Layer 5 of a small transformer language model trained on English Wikipedia (12 layers, counted from 0, width 96).
A neuron's activation on a vector x is GELU(weights . x + bias), where the dot is the dot product.

Input weights of the MLP neurons that the questions are about. A number n stands for (n - 500) times 0.0027.
n24 (bias -0.052): 680,529,360,267,390,558,500,615,711,412,504,723,470,302,504,336,432,579,593,397,427,431,500,666,655,323,547,344,656,658,604,857,393,636,279,500,708,470,642,487,430,628,492,452,635,469,592,478,305,516,260,385,478,548,547,656,314,616,418,541,453,694,662,667,294,575,549,565,526,570,487,394,224,633,460,298,267,545,402,753,319,369,522,673,353,345,581,667,472,274,797,513,198,504,252,538
n30 (bias -0.067): 586,372,685,464,488,575,723,440,512,279,436,778,398,525,445,425,691,267,481,419,623,449,556,415,590,532,513,409,509,426,641,558,407,669,351,565,263,479,317,479,560,504,730,575,321,714,312,380,334,468,456,387,483,543,631,310,450,639,492,100,773,603,512,672,367,454,364,301,572,454,552,658,704,236,377,525,525,633,544,442,133,583,646,492,708,541,496,734,508,302,616,696,592,563,483,233
n48 (bias -0.033): 430,437,551,408,526,457,482,340,487,317,693,304,559,687,491,559,375,680,594,290,868,466,546,188,708,238,586,607,485,783,492,398,462,757,757,552,464,546,359,371,561,334,948,322,449,583,579,681,428,470,491,579,617,362,454,714,625,205,522,562,382,530,337,450,421,612,349,573,668,417,477,248,392,443,560,482,495,543,229,198,746,589,431,627,623,305,526,301,658,577,406,376,680,427,495,599
n63 (bias -0.041): 362,594,752,411,451,300,580,276,458,586,452,552,632,328,585,429,324,386,417,354,748,493,545,619,644,496,761,433,402,384,519,602,350,627,375,566,437,504,537,523,496,300,543,645,617,411,577,333,488,625,397,312,492,399,612,500,719,589,804,433,591,549,373,401,301,423,125,368,492,428,447,528,567,723,358,472,468,702,443,419,388,559,597,213,684,543,560,442,489,451,784,617,484,691,496,504
n66 (bias -0.021): 701,157,479,618,508,260,582,578,524,851,583,508,554,685,595,592,371,749,459,290,600,330,479,353,483,362,386,597,596,624,504,460,791,639,459,530,476,662,585,363,449,536,556,527,500,203,341,550,407,488,555,374,445,844,343,553,569,508,383,552,541,311,536,390,425,571,473,364,508,239,643,508,504,524,585,508,413,262,380,375,595,395,483,662,401,340,554,520,658,431,707,546,565,381,359,825
n67 (bias -0.047): 579,424,685,601,521,500,526,624,375,576,579,599,435,504,465,524,385,560,410,321,602,370,544,575,256,546,676,526,228,744,536,203,496,593,456,580,479,684,491,483,715,637,580,548,750,465,760,262,440,541,168,529,668,400,583,305,496,710,343,390,534,492,282,526,690,698,418,365,604,421,580,466,338,513,476,811,470,473,484,480,496,436,333,142,526,155,520,437,614,711,479,233,307,599,237,616
n72 (bias -0.022): 657,482,477,789,302,467,554,470,526,551,386,450,386,387,482,572,651,379,492,552,445,627,449,439,404,470,383,389,650,540,256,340,746,356,623,561,643,761,439,411,319,722,443,264,518,601,364,500,545,453,73,304,523,591,523,650,473,781,168,753,401,338,285,545,435,636,461,636,360,496,667,724,580,631,538,843,677,676,573,375,677,429,215,578,391,333,832,496,542,458,563,518,379,563,216,545
n77 (bias -0.011): 327,552,518,543,390,551,442,547,345,555,495,629,536,629,527,600,487,537,760,530,642,354,337,577,353,615,580,526,391,491,496,709,439,459,424,284,685,779,417,544,559,693,391,243,374,387,280,446,680,542,588,688,523,518,174,457,273,556,432,801,465,362,552,469,573,183,255,388,220,488,432,509,399,638,287,260,545,369,500,127,839,649,740,594,487,621,701,448,659,571,702,540,588,593,532,579
n90 (bias -0.024): 579,572,575,629,459,545,422,475,646,531,434,621,452,375,382,307,699,568,714,438,569,516,452,483,69,259,642,436,721,710,637,432,556,646,596,335,440,373,513,563,401,504,555,737,417,460,575,425,483,278,540,583,659,339,526,380,555,818,303,245,564,484,659,479,650,658,537,157,349,535,244,534,470,704,423,504,574,377,484,444,612,377,399,666,170,550,610,651,236,281,568,701,517,720,430,393
n91 (bias -0.048): 820,253,423,475,260,584,429,613,335,387,558,690,748,552,649,518,439,408,474,582,451,442,606,523,672,368,377,533,429,422,403,523,469,651,404,715,556,341,475,454,396,527,361,646,750,157,541,447,247,387,736,796,777,759,490,714,813,656,346,189,372,335,380,675,592,652,523,505,210,686,699,495,594,505,540,756,362,435,226,399,419,393,302,628,586,592,397,246,629,415,266,404,519,836,500,453
n101 (bias -0.031): 500,488,616,517,627,533,429,541,485,366,568,480,650,508,421,412,492,287,525,500,437,412,436,671,333,526,422,469,659,408,668,523,778,351,448,585,290,675,378,185,549,636,358,500,202,252,348,384,372,474,651,541,444,330,591,281,434,709,545,666,383,615,492,582,744,561,578,567,555,514,713,663,593,530,670,637,307,649,478,457,291,523,420,598,539,397,537,213,474,471,787,615,422,543,572,325
n113 (bias -0.031): 264,434,599,370,476,596,517,668,480,660,496,395,551,525,729,563,248,651,345,484,520,385,765,695,840,641,759,645,469,426,382,620,519,383,368,877,629,981,522,286,440,277,488,598,547,316,398,436,620,540,347,306,595,559,466,374,500,427,616,580,437,666,414,580,526,315,436,639,513,485,311,517,479,573,457,420,382,642,321,337,315,496,603,411,547,271,496,594,496,453,571,402,537,399,278,433
n114 (bias -0.034): 569,496,419,800,516,561,466,452,374,756,534,311,555,597,458,539,330,701,470,289,544,460,431,565,683,593,621,306,338,520,484,245,306,629,547,682,409,743,705,529,344,642,484,433,845,132,369,483,558,384,613,480,487,602,470,387,405,296,556,527,517,544,398,646,457,577,268,699,374,362,461,363,446,679,453,332,563,784,496,543,660,483,521,375,682,623,583,353,551,417,263,322,633,534,300,771
n125 (bias -0.049): 468,269,421,572,552,557,423,565,780,654,555,405,523,300,354,428,647,617,533,452,381,411,841,819,495,744,464,415,505,381,601,296,567,268,349,449,500,477,467,216,306,605,615,230,440,417,711,325,232,767,406,613,449,395,404,340,473,364,375,510,577,555,474,509,569,703,556,263,545,731,769,567,482,167,270,717,473,605,706,592,577,660,638,509,573,474,376,434,551,504,558,825,504,505,404,244
n138 (bias -0.026): 464,538,583,644,356,625,419,360,787,325,414,508,430,469,418,543,724,514,490,537,456,376,638,496,389,745,565,462,789,470,352,360,457,361,101,560,550,590,316,723,533,496,719,536,430,437,425,354,675,482,769,344,476,465,780,595,382,537,537,259,458,340,421,785,413,553,320,380,554,458,540,615,569,343,351,628,477,390,441,621,612,424,469,437,492,575,616,455,500,380,599,391,343,527,559,450
n159 (bias -0.053): 690,202,172,490,424,627,486,656,617,447,415,495,383,664,491,374,642,642,349,801,360,452,234,95,376,639,444,353,610,663,439,559,363,529,528,385,597,472,621,824,509,379,764,339,491,533,523,367,560,558,185,469,658,491,725,295,472,482,807,712,505,359,364,658,481,573,500,425,659,458,529,611,583,275,412,729,373,539,469,732,528,527,476,217,725,486,627,545,649,281,569,269,625,356,226,643
n163 (bias -0.018): 584,241,631,215,653,444,532,391,641,437,681,507,450,453,615,417,535,451,558,435,517,520,402,676,542,658,543,496,344,597,360,507,493,423,215,338,553,457,700,490,704,452,490,610,547,507,396,460,327,714,552,507,500,500,496,443,433,434,493,579,646,359,493,649,671,503,493,403,468,513,339,571,486,469,896,386,223,579,270,395,525,556,478,390,626,507,430,653,550,523,507,381,383,618,551,574
n183 (bias -0.013): 348,448,357,477,412,724,154,584,606,360,225,780,394,346,699,602,470,375,567,635,492,372,580,90,547,340,635,371,289,572,431,560,431,478,482,437,829,340,704,384,412,618,500,296,429,402,649,719,526,679,400,668,338,721,606,481,707,555,433,495,325,459,576,674,572,540,500,245,526,695,626,435,452,614,529,220,544,412,309,351,298,504,594,631,575,555,665,577,438,426,535,695,335,697,504,596
n193 (bias -0.027): 577,430,427,487,443,517,163,492,776,680,444,587,480,520,392,578,594,664,618,378,549,604,419,638,378,294,516,477,470,573,574,317,661,272,287,459,571,697,488,481,542,454,550,470,464,472,423,403,320,198,488,611,435,604,353,730,332,512,538,307,555,414,623,575,581,569,704,432,635,536,545,449,476,508,705,742,460,249,387,804,627,582,569,755,328,469,511,407,481,295,555,644,531,456,335,292
n209 (bias -0.042): 535,538,250,410,215,604,462,438,659,559,356,665,303,546,771,614,489,549,528,322,356,309,527,459,549,423,729,345,488,496,400,538,620,469,539,540,534,780,524,519,518,659,283,464,422,598,642,668,428,529,416,471,445,252,658,525,587,567,434,265,519,583,526,439,602,444,631,758,523,451,484,606,436,752,392,435,311,447,366,557,396,451,590,426,485,253,825,422,453,345,659,484,595,592,426,527
n219 (bias -0.052): 609,462,413,550,346,580,530,179,858,896,651,641,423,385,379,592,341,563,504,644,291,580,530,438,622,393,326,341,404,392,381,412,563,412,569,438,454,457,522,337,349,623,438,560,591,370,533,422,399,516,571,385,684,526,676,399,550,496,610,554,661,516,521,373,583,574,545,611,585,275,688,335,652,446,400,479,427,630,209,520,615,441,79,582,659,463,540,911,725,592,403,603,327,517,578,335
n222 (bias -0.038): 529,364,408,383,656,432,324,609,598,504,769,520,574,308,343,481,548,714,456,347,561,680,467,591,292,469,224,548,286,425,580,344,620,554,302,542,343,434,648,436,371,724,325,470,517,504,409,354,69,461,496,571,726,632,680,601,644,559,446,487,650,346,619,573,463,627,368,709,586,389,546,561,560,551,377,471,430,719,689,398,729,652,600,504,627,627,569,401,358,270,508,479,573,423,235,496
n224 (bias -0.022): 703,353,463,264,164,793,450,526,496,831,495,391,682,300,623,601,282,533,447,430,841,347,574,688,462,383,626,269,519,531,496,398,517,533,271,780,469,289,523,531,746,513,593,432,550,431,478,758,290,616,331,691,546,422,582,277,367,597,591,390,284,577,412,329,168,334,754,605,455,438,593,679,580,566,419,640,313,605,406,659,409,460,643,370,705,474,415,460,568,466,768,303,469,572,482,325
n225 (bias -0.008): 592,441,636,316,607,302,634,377,471,691,478,672,578,262,674,444,496,353,613,471,678,682,272,363,537,529,607,453,587,760,484,644,778,597,609,295,197,509,352,542,533,587,239,552,535,561,236,636,670,414,433,289,535,439,608,602,449,529,360,332,556,350,713,453,333,547,369,452,328,480,641,560,317,275,731,741,522,609,226,480,552,563,553,517,418,597,439,525,370,407,389,600,628,780,290,265
n229 (bias -0.052): 592,546,514,309,441,480,718,432,591,363,337,774,552,149,424,491,444,461,717,527,687,149,408,692,656,645,472,630,399,468,575,449,644,549,490,739,495,773,402,287,568,309,228,557,615,303,445,134,285,554,471,473,461,529,453,510,477,518,613,440,392,602,431,434,862,193,392,652,514,517,597,411,790,514,536,524,724,266,231,365,348,718,664,473,215,615,691,726,384,673,463,710,402,491,356,331
n296 (bias -0.058): 638,372,505,490,541,424,553,537,439,201,588,457,432,776,441,617,462,576,326,602,545,486,633,715,300,440,293,301,490,444,658,410,456,297,368,490,261,554,640,585,403,775,740,180,255,466,312,594,562,555,485,565,668,524,626,562,585,416,528,826,683,459,186,394,574,420,564,286,548,355,540,839,447,766,941,799,427,551,418,344,708,642,593,663,515,401,614,378,264,350,452,573,433,75,539,275
n304 (bias -0.027): 540,714,597,673,455,558,643,587,661,651,420,433,357,452,508,448,367,821,685,496,299,597,581,431,656,485,421,372,420,481,651,333,493,496,568,402,586,368,664,488,685,515,488,286,516,637,285,710,473,715,368,572,512,456,309,419,449,446,560,579,224,604,715,449,593,312,575,703,464,453,399,508,402,584,284,258,209,379,324,401,329,547,577,572,540,651,560,346,604,310,555,440,653,587,508,461
n320 (bias -0.000): 302,539,706,791,553,752,520,455,511,447,620,575,536,290,656,559,625,493,593,458,381,504,387,753,723,397,784,738,348,619,393,395,423,293,456,402,508,484,422,516,621,553,454,415,243,452,512,520,457,568,286,565,545,596,464,504,422,542,338,479,496,690,515,346,407,500,677,683,508,821,297,300,469,496,437,254,392,592,387,452,540,337,371,485,376,597,731,465,519,507,617,632,677,468,319,308
n330 (bias -0.033): 527,250,271,631,387,436,478,496,687,437,398,425,407,368,558,525,517,545,504,636,579,595,805,568,163,441,592,414,716,645,504,405,455,554,464,373,535,553,591,668,483,364,534,467,424,813,551,424,266,416,190,610,455,438,513,613,504,457,655,240,277,438,453,329,428,315,324,270,60,732,806,617,426,623,570,553,752,398,621,536,606,526,549,585,500,586,698,581,756,355,483,682,687,640,277,404
n363 (bias -0.027): 475,367,529,487,606,479,508,390,575,767,533,537,843,570,575,680,439,439,422,258,585,485,349,540,710,630,520,282,869,528,416,556,466,361,450,343,488,637,227,637,382,635,978,258,246,542,416,538,480,480,368,496,500,371,289,434,516,464,712,374,459,361,488,688,487,504,445,719,397,369,563,366,455,357,515,463,508,756,364,428,500,468,421,694,686,572,581,468,485,496,646,413,671,492,429,349
n377 (bias -0.066): 612,289,505,661,230,533,390,579,297,396,324,592,537,729,643,667,194,567,566,447,582,367,449,354,349,597,778,518,593,487,406,711,399,664,444,637,527,361,391,343,461,725,420,598,574,370,451,822,57,404,571,724,392,338,679,471,599,549,404,268,637,435,260,655,673,504,313,440,500,458,664,736,211,522,401,463,859,283,452,593,486,612,491,474,758,620,526,335,664,448,319,537,337,655,611,495
n380 (bias 0.006): 488,584,595,401,556,565,403,778,504,556,500,333,523,496,531,580,431,439,367,196,419,233,243,605,727,851,581,729,571,428,504,523,453,464,594,416,319,642,439,458,552,478,542,460,587,464,628,452,358,600,379,399,317,571,590,312,485,296,589,504,504,603,700,349,329,493,400,821,294,511,460,512,715,346,478,356,649,742,478,550,344,595,627,683,578,379,577,473,489,529,577,417,350,589,401,473

Each question shows a token from some text and the vector x that enters the MLP there. A number n stands for (n - 500) times 0.011.

"ust": 555,669,628,386,398,415,333,453,318,509,605,505,506,436,702,546,485,528,409,427,442,555,464,642,490,633,522,461,562,460,574,553,436,439,531,617,367,537,608,419,397,187,571,558,447,596,512,527,579,476,766,561,442,425,453,556,351,453,305,594,486,474,426,469,594,535,458,678,592,402,529,350,495,487,496,516,403,508,744,500,436,388,465,450,433,542,448,705,430,627,451,506,465,595,473,647
Which neuron fires most, and how strongly? n113, at about 3.6

" structure": 579,628,576,469,435,541,457,571,338,421,498,468,552,391,697,599,535,550,535,427,356,560,431,520,382,511,529,377,595,467,643,527,431,474,491,506,445,383,527,524,271,156,548,467,471,641,541,619,511,497,635,595,287,557,502,546,382,452,396,553,485,470,463,432,672,429,494,571,518,447,624,311,425,478,541,587,272,422,626,600,509,498,455,461,417,380,596,691,570,645,519,503,479,646,520,649
The neuron with the highest activation: n24

" min": 579,707,655,475,454,508,322,464,369,641,593,487,515,589,692,592,603,500,446,386,339,616,403,594,423,550,403,451,418,435,441,527,461,436,587,544,367,517,472,592,325,197,567,546,477,552,556,544,581,464,708,552,464,523,629,627,409,385,450,454,462,450,493,388,660,577,468,527,632,540,594,302,460,500,481,530,391,464,547,550,566,572,400,447,409,448,400,677,366,554,494,344,476,623,438,612
The neuron with the highest activation: n219

":": 559,492,557,322,510,381,386,547,288,502,504,382,561,433,655,577,628,595,510,425,389,517,390,562,378,452,432,410,404,396,498,502,466,467,524,606,442,515,576,557,313,270,625,508,427,598,524,661,488,474,642,569,283,618,551,569,444,502,364,561,512,406,429,452,595,406,512,534,648,541,518,393,541,518,494,557,291,466,705,543,458,536,490,445,466,544,661,681,450,638,419,581,572,673,436,626
The three highest activations, in order: n222, n163, n66

" Lu": 544,676,631,436,520,418,414,487,373,483,513,480,538,507,668,610,565,613,437,351,387,536,451,601,396,616,412,480,429,386,484,386,404,433,521,457,387,448,564,516,414,277,468,597,477,620,512,843,461,408,666,495,428,608,483,586,436,529,393,470,523,367,472,481,561,559,517,570,612,560,447,384,554,448,435,510,345,494,750,518,629,461,366,436,385,512,402,654,397,542,602,514,550,672,465,593
Which neuron fires most, and how strongly? n222, at about 3.5

"20": 510,569,498,460,488,397,420,523,356,503,565,357,513,477,657,525,704,474,471,438,391,478,346,613,356,509,521,372,497,407,557,523,542,459,597,592,380,488,543,592,463,205,503,459,411,608,551,576,497,469,582,685,376,496,637,585,352,619,363,488,407,525,436,444,586,509,561,542,665,502,570,360,692,450,503,556,340,352,676,505,452,481,311,463,530,500,470,726,508,602,487,400,600,645,426,607
The neuron with the highest activation: n101

" member": 577,625,649,377,540,548,392,480,396,501,521,481,551,400,741,569,606,587,498,405,379,534,549,557,344,501,460,424,600,395,626,581,443,410,545,633,432,396,567,533,377,238,569,415,466,595,571,660,379,490,685,568,287,505,554,539,317,430,344,521,460,422,475,470,518,495,547,564,590,429,521,424,498,488,404,554,314,495,726,594,447,410,496,352,531,390,474,665,520,609,513,480,615,582,468,589
The neuron with the highest activation: n224

"ark": 497,583,504,387,393,404,342,539,342,479,525,476,519,392,708,607,607,454,453,448,273,485,433,576,464,608,537,432,517,471,528,546,469,480,530,570,408,471,695,624,318,187,597,540,406,747,555,557,584,424,749,527,330,446,549,537,448,414,396,475,451,483,435,411,654,542,535,544,563,510,543,388,447,470,594,556,353,431,668,500,510,484,513,525,409,480,472,707,484,554,496,428,535,606,524,635
Which two neurons fire most, strongest first? n209, n163

" al": 480,824,613,366,526,503,467,451,313,554,647,514,508,552,727,573,630,595,388,396,420,512,469,604,438,572,506,405,458,326,651,433,469,371,535,492,459,425,444,492,286,256,532,456,519,546,535,639,387,426,616,613,356,525,527,510,430,589,508,489,482,443,564,512,645,547,490,544,604,470,573,387,453,311,481,522,461,341,632,527,538,478,485,562,400,454,422,658,530,506,508,418,489,681,392,631
The three highest activations, in order: n193, n380, n125

"O": 547,513,607,390,477,397,496,628,326,481,419,532,554,541,713,498,661,425,467,435,400,638,362,539,387,538,453,419,560,320,495,501,470,517,446,527,429,480,600,561,416,134,557,548,403,690,585,564,552,469,598,539,296,561,554,376,312,568,409,500,567,517,471,433,626,523,472,412,523,457,433,401,548,378,522,538,415,498,705,439,490,555,453,496,597,545,533,729,484,579,469,484,578,693,437,613
Which two neurons fire most, strongest first? n30, n163

" p": 544,676,600,405,471,441,432,533,253,562,588,432,595,511,686,549,749,486,377,473,408,717,348,620,433,561,499,494,463,498,561,654,515,435,458,414,433,359,452,541,350,187,466,343,390,531,587,514,530,475,718,598,314,520,607,520,402,450,469,545,592,493,460,509,578,547,525,440,494,440,554,344,533,516,526,526,415,498,599,563,515,540,488,481,492,488,469,683,451,523,392,423,553,609,383,578
The three highest activations, in order: n225, n163, n380

"id": 484,593,585,429,505,504,407,482,422,546,515,428,518,414,696,515,597,518,415,392,359,495,388,565,452,600,470,409,587,439,527,581,392,387,523,553,383,506,680,462,249,130,579,466,404,698,525,570,517,545,743,517,299,412,521,565,361,430,382,572,556,460,520,422,753,486,465,523,507,559,548,423,513,416,512,590,476,488,670,539,524,480,529,471,563,457,405,661,492,520,466,472,575,608,470,673
The three highest activations, in order: n125, n380, n163

"19": 484,604,620,389,516,402,484,584,337,449,550,430,644,506,671,542,592,493,476,351,331,470,439,570,256,456,499,408,478,477,585,582,500,415,545,580,367,556,584,581,414,273,548,483,490,532,569,652,604,487,603,667,426,500,583,581,435,575,337,513,401,532,450,371,523,449,504,478,642,466,617,284,587,437,470,521,319,423,739,469,438,487,328,504,557,631,411,655,517,622,468,389,569,621,472,594
Which two neurons fire most, strongest first? n67, n101

"or": 523,631,613,489,412,493,423,532,395,545,534,436,550,444,670,626,539,581,453,389,358,551,495,592,315,625,503,344,504,414,549,527,431,430,518,614,484,366,660,608,304,179,595,482,402,589,540,633,442,421,766,632,350,498,513,543,310,497,397,514,484,392,421,503,601,450,446,618,635,455,580,444,542,390,537,570,424,486,602,530,450,488,431,497,458,481,454,708,534,447,527,407,495,656,488,589
The neuron with the highest activation: n138

",": 533,600,640,415,448,375,493,626,283,509,567,422,523,456,651,571,527,595,468,387,396,429,462,569,400,419,424,400,439,480,553,561,386,392,568,571,422,430,507,526,303,309,616,543,495,531,536,664,592,407,645,560,341,545,526,564,433,531,430,580,415,445,403,428,597,532,468,504,656,397,551,312,560,468,463,529,356,449,733,534,460,538,549,508,399,566,506,684,584,698,368,551,541,642,407,667
The three highest activations, in order: n66, n114, n48

"E": 489,674,604,395,526,466,503,573,397,504,496,564,541,555,700,546,625,583,407,400,438,643,339,549,376,588,585,335,527,284,582,522,459,464,468,554,312,433,583,593,406,188,541,499,420,695,561,629,573,358,563,573,364,471,565,402,300,631,468,543,434,481,499,451,568,574,476,522,621,395,514,369,597,454,521,476,404,439,686,456,399,500,407,462,446,533,464,677,495,590,442,449,574,631,492,579
Which neuron fires most, and how strongly? n30, at about 2.8

" active": 539,734,671,466,417,507,427,527,325,463,561,454,630,479,713,567,570,564,529,429,338,499,475,547,373,484,423,359,574,452,673,498,457,331,614,575,328,415,534,463,401,237,515,451,387,594,576,611,355,502,698,584,198,461,525,613,391,457,422,536,520,489,543,475,633,447,487,631,559,456,588,409,427,472,486,487,381,496,666,561,513,444,439,486,517,475,455,576,517,621,600,532,526,610,499,521
Which neuron fires most, and how strongly? n101, at about 5.7

"99": 525,591,646,441,459,405,477,561,346,378,500,479,542,538,697,551,574,523,420,398,304,489,374,584,273,489,570,424,540,435,535,609,468,353,581,614,461,470,512,601,338,277,520,571,479,562,541,628,505,433,519,652,390,554,619,584,405,550,310,552,394,528,446,381,577,522,519,585,637,431,638,336,587,493,566,510,355,434,689,565,447,506,324,477,497,527,505,673,573,644,434,400,554,590,387,595
The neuron with the highest activation: n67

"ational": 529,664,502,415,453,552,356,519,394,480,503,516,544,446,668,607,564,495,565,446,334,530,396,594,408,513,416,347,522,483,656,553,445,481,642,612,359,507,602,544,282,165,568,578,410,608,588,567,388,477,699,505,271,487,466,572,339,478,361,481,494,474,479,460,679,484,476,590,608,520,664,380,448,454,582,518,341,458,611,531,419,458,423,456,448,551,519,680,474,608,565,482,524,583,478,617
The neuron with the highest activation: n101

").": 588,536,682,391,491,420,391,587,430,454,473,459,538,467,762,525,523,502,441,438,446,508,451,518,290,434,398,414,455,453,625,603,414,412,475,563,516,462,545,535,300,308,542,496,352,570,455,704,617,508,619,613,340,514,468,551,473,475,457,594,548,403,396,397,617,458,428,491,541,515,585,374,467,556,570,590,271,489,712,566,416,506,409,517,417,474,547,727,456,628,438,561,573,663,511,657
The neuron with the highest activation: n296

"af": 491,689,652,486,389,454,384,582,322,553,501,551,471,489,650,610,455,488,503,401,329,568,434,624,367,659,438,418,488,403,506,525,470,421,525,633,378,395,562,457,344,153,603,656,490,544,500,588,534,449,712,529,358,429,570,515,382,581,427,531,451,417,405,461,717,518,450,693,568,456,554,348,488,521,546,493,465,534,689,470,444,456,460,476,486,576,432,677,432,585,551,425,518,596,460,589
The neuron with the highest activation: n101

"70": 460,574,599,408,476,457,348,562,349,422,566,508,578,439,661,599,609,530,474,394,280,584,397,570,273,511,549,420,577,451,584,643,544,481,486,627,420,420,564,632,388,238,554,518,420,590,597,523,573,488,591,570,388,532,668,464,401,566,356,634,411,451,517,385,641,445,493,601,584,479,507,337,526,526,544,548,265,424,700,509,409,438,382,487,498,532,493,695,540,595,406,390,577,591,433,561
Which neuron fires most, and how strongly? n101, at about 1.7

" meas": 614,752,656,415,447,540,362,541,392,527,601,438,614,483,765,569,609,506,463,481,433,553,372,427,405,469,502,450,532,444,517,651,429,402,571,535,462,517,540,514,270,306,505,475,462,632,527,509,469,526,711,602,281,576,543,571,444,353,488,450,433,551,485,455,604,584,471,391,546,489,620,296,466,534,452,402,405,459,551,626,422,536,442,508,424,402,555,677,366,565,529,441,547,611,341,642
The three highest activations, in order: n183, n24, n380

" mostly": 556,582,664,390,390,453,421,492,363,535,510,533,516,473,661,656,570,581,447,385,365,484,487,629,365,455,472,410,575,402,558,506,489,411,557,594,436,300,614,561,398,120,590,497,446,571,565,642,428,526,581,644,264,562,549,592,456,408,453,555,492,416,582,402,585,500,452,603,470,450,651,351,482,473,536,517,339,462,727,610,493,466,406,471,442,478,499,597,553,646,522,549,497,665,450,481
The neuron with the highest activation: n224

" one": 511,664,573,392,468,476,489,492,374,445,479,517,600,386,671,605,624,602,480,376,357,547,449,628,299,549,464,334,614,380,588,603,487,469,570,564,422,413,631,474,401,110,523,450,438,519,633,666,600,505,611,535,340,527,530,537,390,498,470,479,511,410,523,670,528,427,492,358,563,491,595,302,506,550,460,519,352,454,581,656,460,422,452,467,519,470,476,677,577,598,377,534,549,569,442,536
The neuron with the highest activation: n24

"–": 589,629,632,311,549,420,356,571,368,564,567,396,582,516,678,465,668,488,348,417,403,571,374,589,380,464,405,472,407,481,523,574,493,458,470,560,467,564,543,600,351,236,630,366,400,624,515,557,572,461,564,640,215,543,549,613,331,545,488,554,462,511,489,447,619,541,497,547,524,397,546,212,527,463,522,483,409,527,655,535,424,478,438,519,428,554,529,669,543,536,475,537,538,637,551,617
The neuron with the highest activation: n363

"==": 591,603,573,380,511,390,383,561,450,489,623,494,604,413,703,525,513,575,429,553,426,536,466,550,392,520,475,411,501,475,629,567,444,459,543,631,484,521,541,473,367,125,516,437,418,715,565,549,555,449,537,592,250,532,422,498,428,581,471,470,522,554,379,443,527,496,431,567,500,586,560,326,476,590,476,429,385,452,559,546,418,653,390,465,344,601,443,761,395,627,407,537,614,629,435,577
Which two neurons fire most, strongest first? n229, n330

"08": 429,544,609,460,498,389,480,544,301,389,416,455,517,495,699,531,634,554,524,421,283,462,313,648,314,519,540,436,520,397,582,565,487,395,606,567,398,493,486,606,375,204,506,518,445,519,575,621,516,448,534,631,434,535,600,565,467,547,368,559,443,545,480,388,604,491,486,545,612,455,518,308,597,358,560,561,370,411,643,576,485,544,403,463,537,521,510,690,472,588,480,439,647,629,422,726
The neuron with the highest activation: n159

" acc": 540,717,628,304,401,438,392,567,348,533,540,486,562,423,618,625,623,528,561,502,342,566,463,513,496,413,458,490,518,451,680,632,466,487,546,528,419,516,544,531,376,271,539,400,495,619,510,600,481,402,667,650,370,566,530,544,493,443,458,424,575,606,520,477,612,522,317,395,530,562,583,343,419,346,462,507,248,457,658,482,505,507,444,520,462,514,503,677,318,581,555,299,621,603,496,542
The neuron with the highest activation: n90

"aped": 529,663,552,440,444,490,376,599,390,505,560,431,607,437,712,625,540,535,525,395,351,496,513,609,324,530,386,366,509,444,521,548,450,399,573,535,449,386,650,487,341,164,545,501,413,583,679,559,466,500,694,542,205,463,506,606,459,501,376,548,511,462,468,407,668,448,437,528,433,524,608,323,442,578,565,517,421,475,591,555,478,467,484,493,562,516,440,647,510,554,580,512,503,666,450,619
Which two neurons fire most, strongest first? n330, n183

" de": 531,639,673,472,493,449,449,534,270,545,498,387,603,437,671,558,622,553,494,388,422,460,460,562,349,593,402,504,389,352,511,487,392,467,537,506,505,484,519,610,357,232,493,408,441,648,511,662,399,417,709,618,268,605,493,520,374,499,421,606,457,413,520,519,636,506,491,517,592,531,566,501,571,389,471,491,442,489,689,500,579,533,417,477,455,535,503,638,351,503,515,475,497,699,421,698
The neuron with the highest activation: n77

"\"\n": 521,616,716,386,541,367,475,495,371,463,557,482,460,446,797,576,611,527,493,396,380,511,441,612,279,462,396,480,342,371,684,491,398,479,485,597,426,448,485,576,318,410,498,468,429,598,475,639,573,456,588,655,398,476,441,466,465,518,425,598,529,469,280,491,566,488,485,542,538,462,574,406,525,534,506,548,325,388,634,599,559,535,469,487,501,489,486,683,477,630,431,530,595,659,478,615
Which two neurons fire most, strongest first? n296, n77

"ole": 472,708,535,526,461,497,472,558,373,524,441,448,510,529,684,639,573,513,556,425,347,521,382,634,367,686,489,405,452,388,534,502,478,438,567,593,349,411,565,508,392,74,569,487,391,559,563,588,549,426,652,627,416,493,508,568,296,524,466,508,493,468,502,424,740,402,437,596,633,499,501,277,504,484,522,599,450,445,616,512,471,472,433,483,500,481,496,713,523,551,421,479,506,575,428,617
Which neuron fires most, and how strongly? n229, at about 2.4

" et": 551,728,680,468,472,593,447,532,285,529,472,441,488,608,711,520,597,634,575,396,408,489,417,587,342,525,535,465,460,297,601,495,402,395,574,516,482,400,442,548,347,274,516,495,440,573,516,682,462,353,550,648,321,581,536,544,355,578,431,596,527,441,568,485,658,465,436,517,656,507,472,401,544,456,546,563,433,394,639,462,503,548,427,472,456,510,489,665,487,537,450,378,501,670,321,554
The neuron with the highest activation: n90

" can": 559,550,675,401,442,525,499,542,360,514,463,421,527,447,712,657,517,558,420,441,352,523,453,444,476,513,446,373,447,389,565,549,439,448,476,541,445,468,641,490,364,157,575,513,364,697,495,648,555,513,597,641,375,639,517,582,451,381,448,478,544,432,563,406,678,582,391,588,509,477,615,397,530,594,470,560,298,455,700,523,493,549,424,472,388,416,460,622,422,562,389,514,519,693,577,523
The neuron with the highest activation: n304

" b": 473,718,665,413,489,473,504,600,271,586,552,529,566,380,629,576,561,552,499,413,365,627,432,638,377,538,519,416,381,490,556,600,479,444,476,441,400,458,489,527,269,220,574,456,510,493,514,669,523,430,707,588,445,587,563,593,463,421,480,472,533,307,437,405,598,597,416,523,462,495,696,351,431,424,503,546,481,435,692,510,591,543,427,401,437,464,418,693,379,566,437,478,523,653,504,559
The three highest activations, in order: n225, n91, n222

" K": 501,569,652,331,513,364,401,617,303,533,492,500,450,451,731,585,531,556,367,479,413,711,472,532,333,578,391,460,503,415,441,484,455,517,498,515,496,469,491,601,291,238,547,642,458,672,509,611,565,457,599,498,318,597,533,522,465,576,344,492,546,432,456,439,608,639,564,446,479,484,460,212,486,499,525,526,376,539,733,474,479,501,501,511,513,561,483,656,474,535,461,498,535,665,429,604
The neuron with the highest activation: n90

"aly": 492,721,635,421,401,475,478,517,354,504,566,504,557,483,728,560,547,509,420,414,333,450,446,558,416,595,501,330,602,402,575,513,433,419,495,539,411,484,636,420,391,139,577,478,365,604,503,535,646,391,661,646,412,463,578,520,352,500,459,397,650,490,500,519,645,425,447,608,588,396,537,307,470,487,558,493,423,486,716,450,532,531,412,517,356,552,494,691,523,591,508,477,490,603,567,570
The three highest activations, in order: n138, n363, n90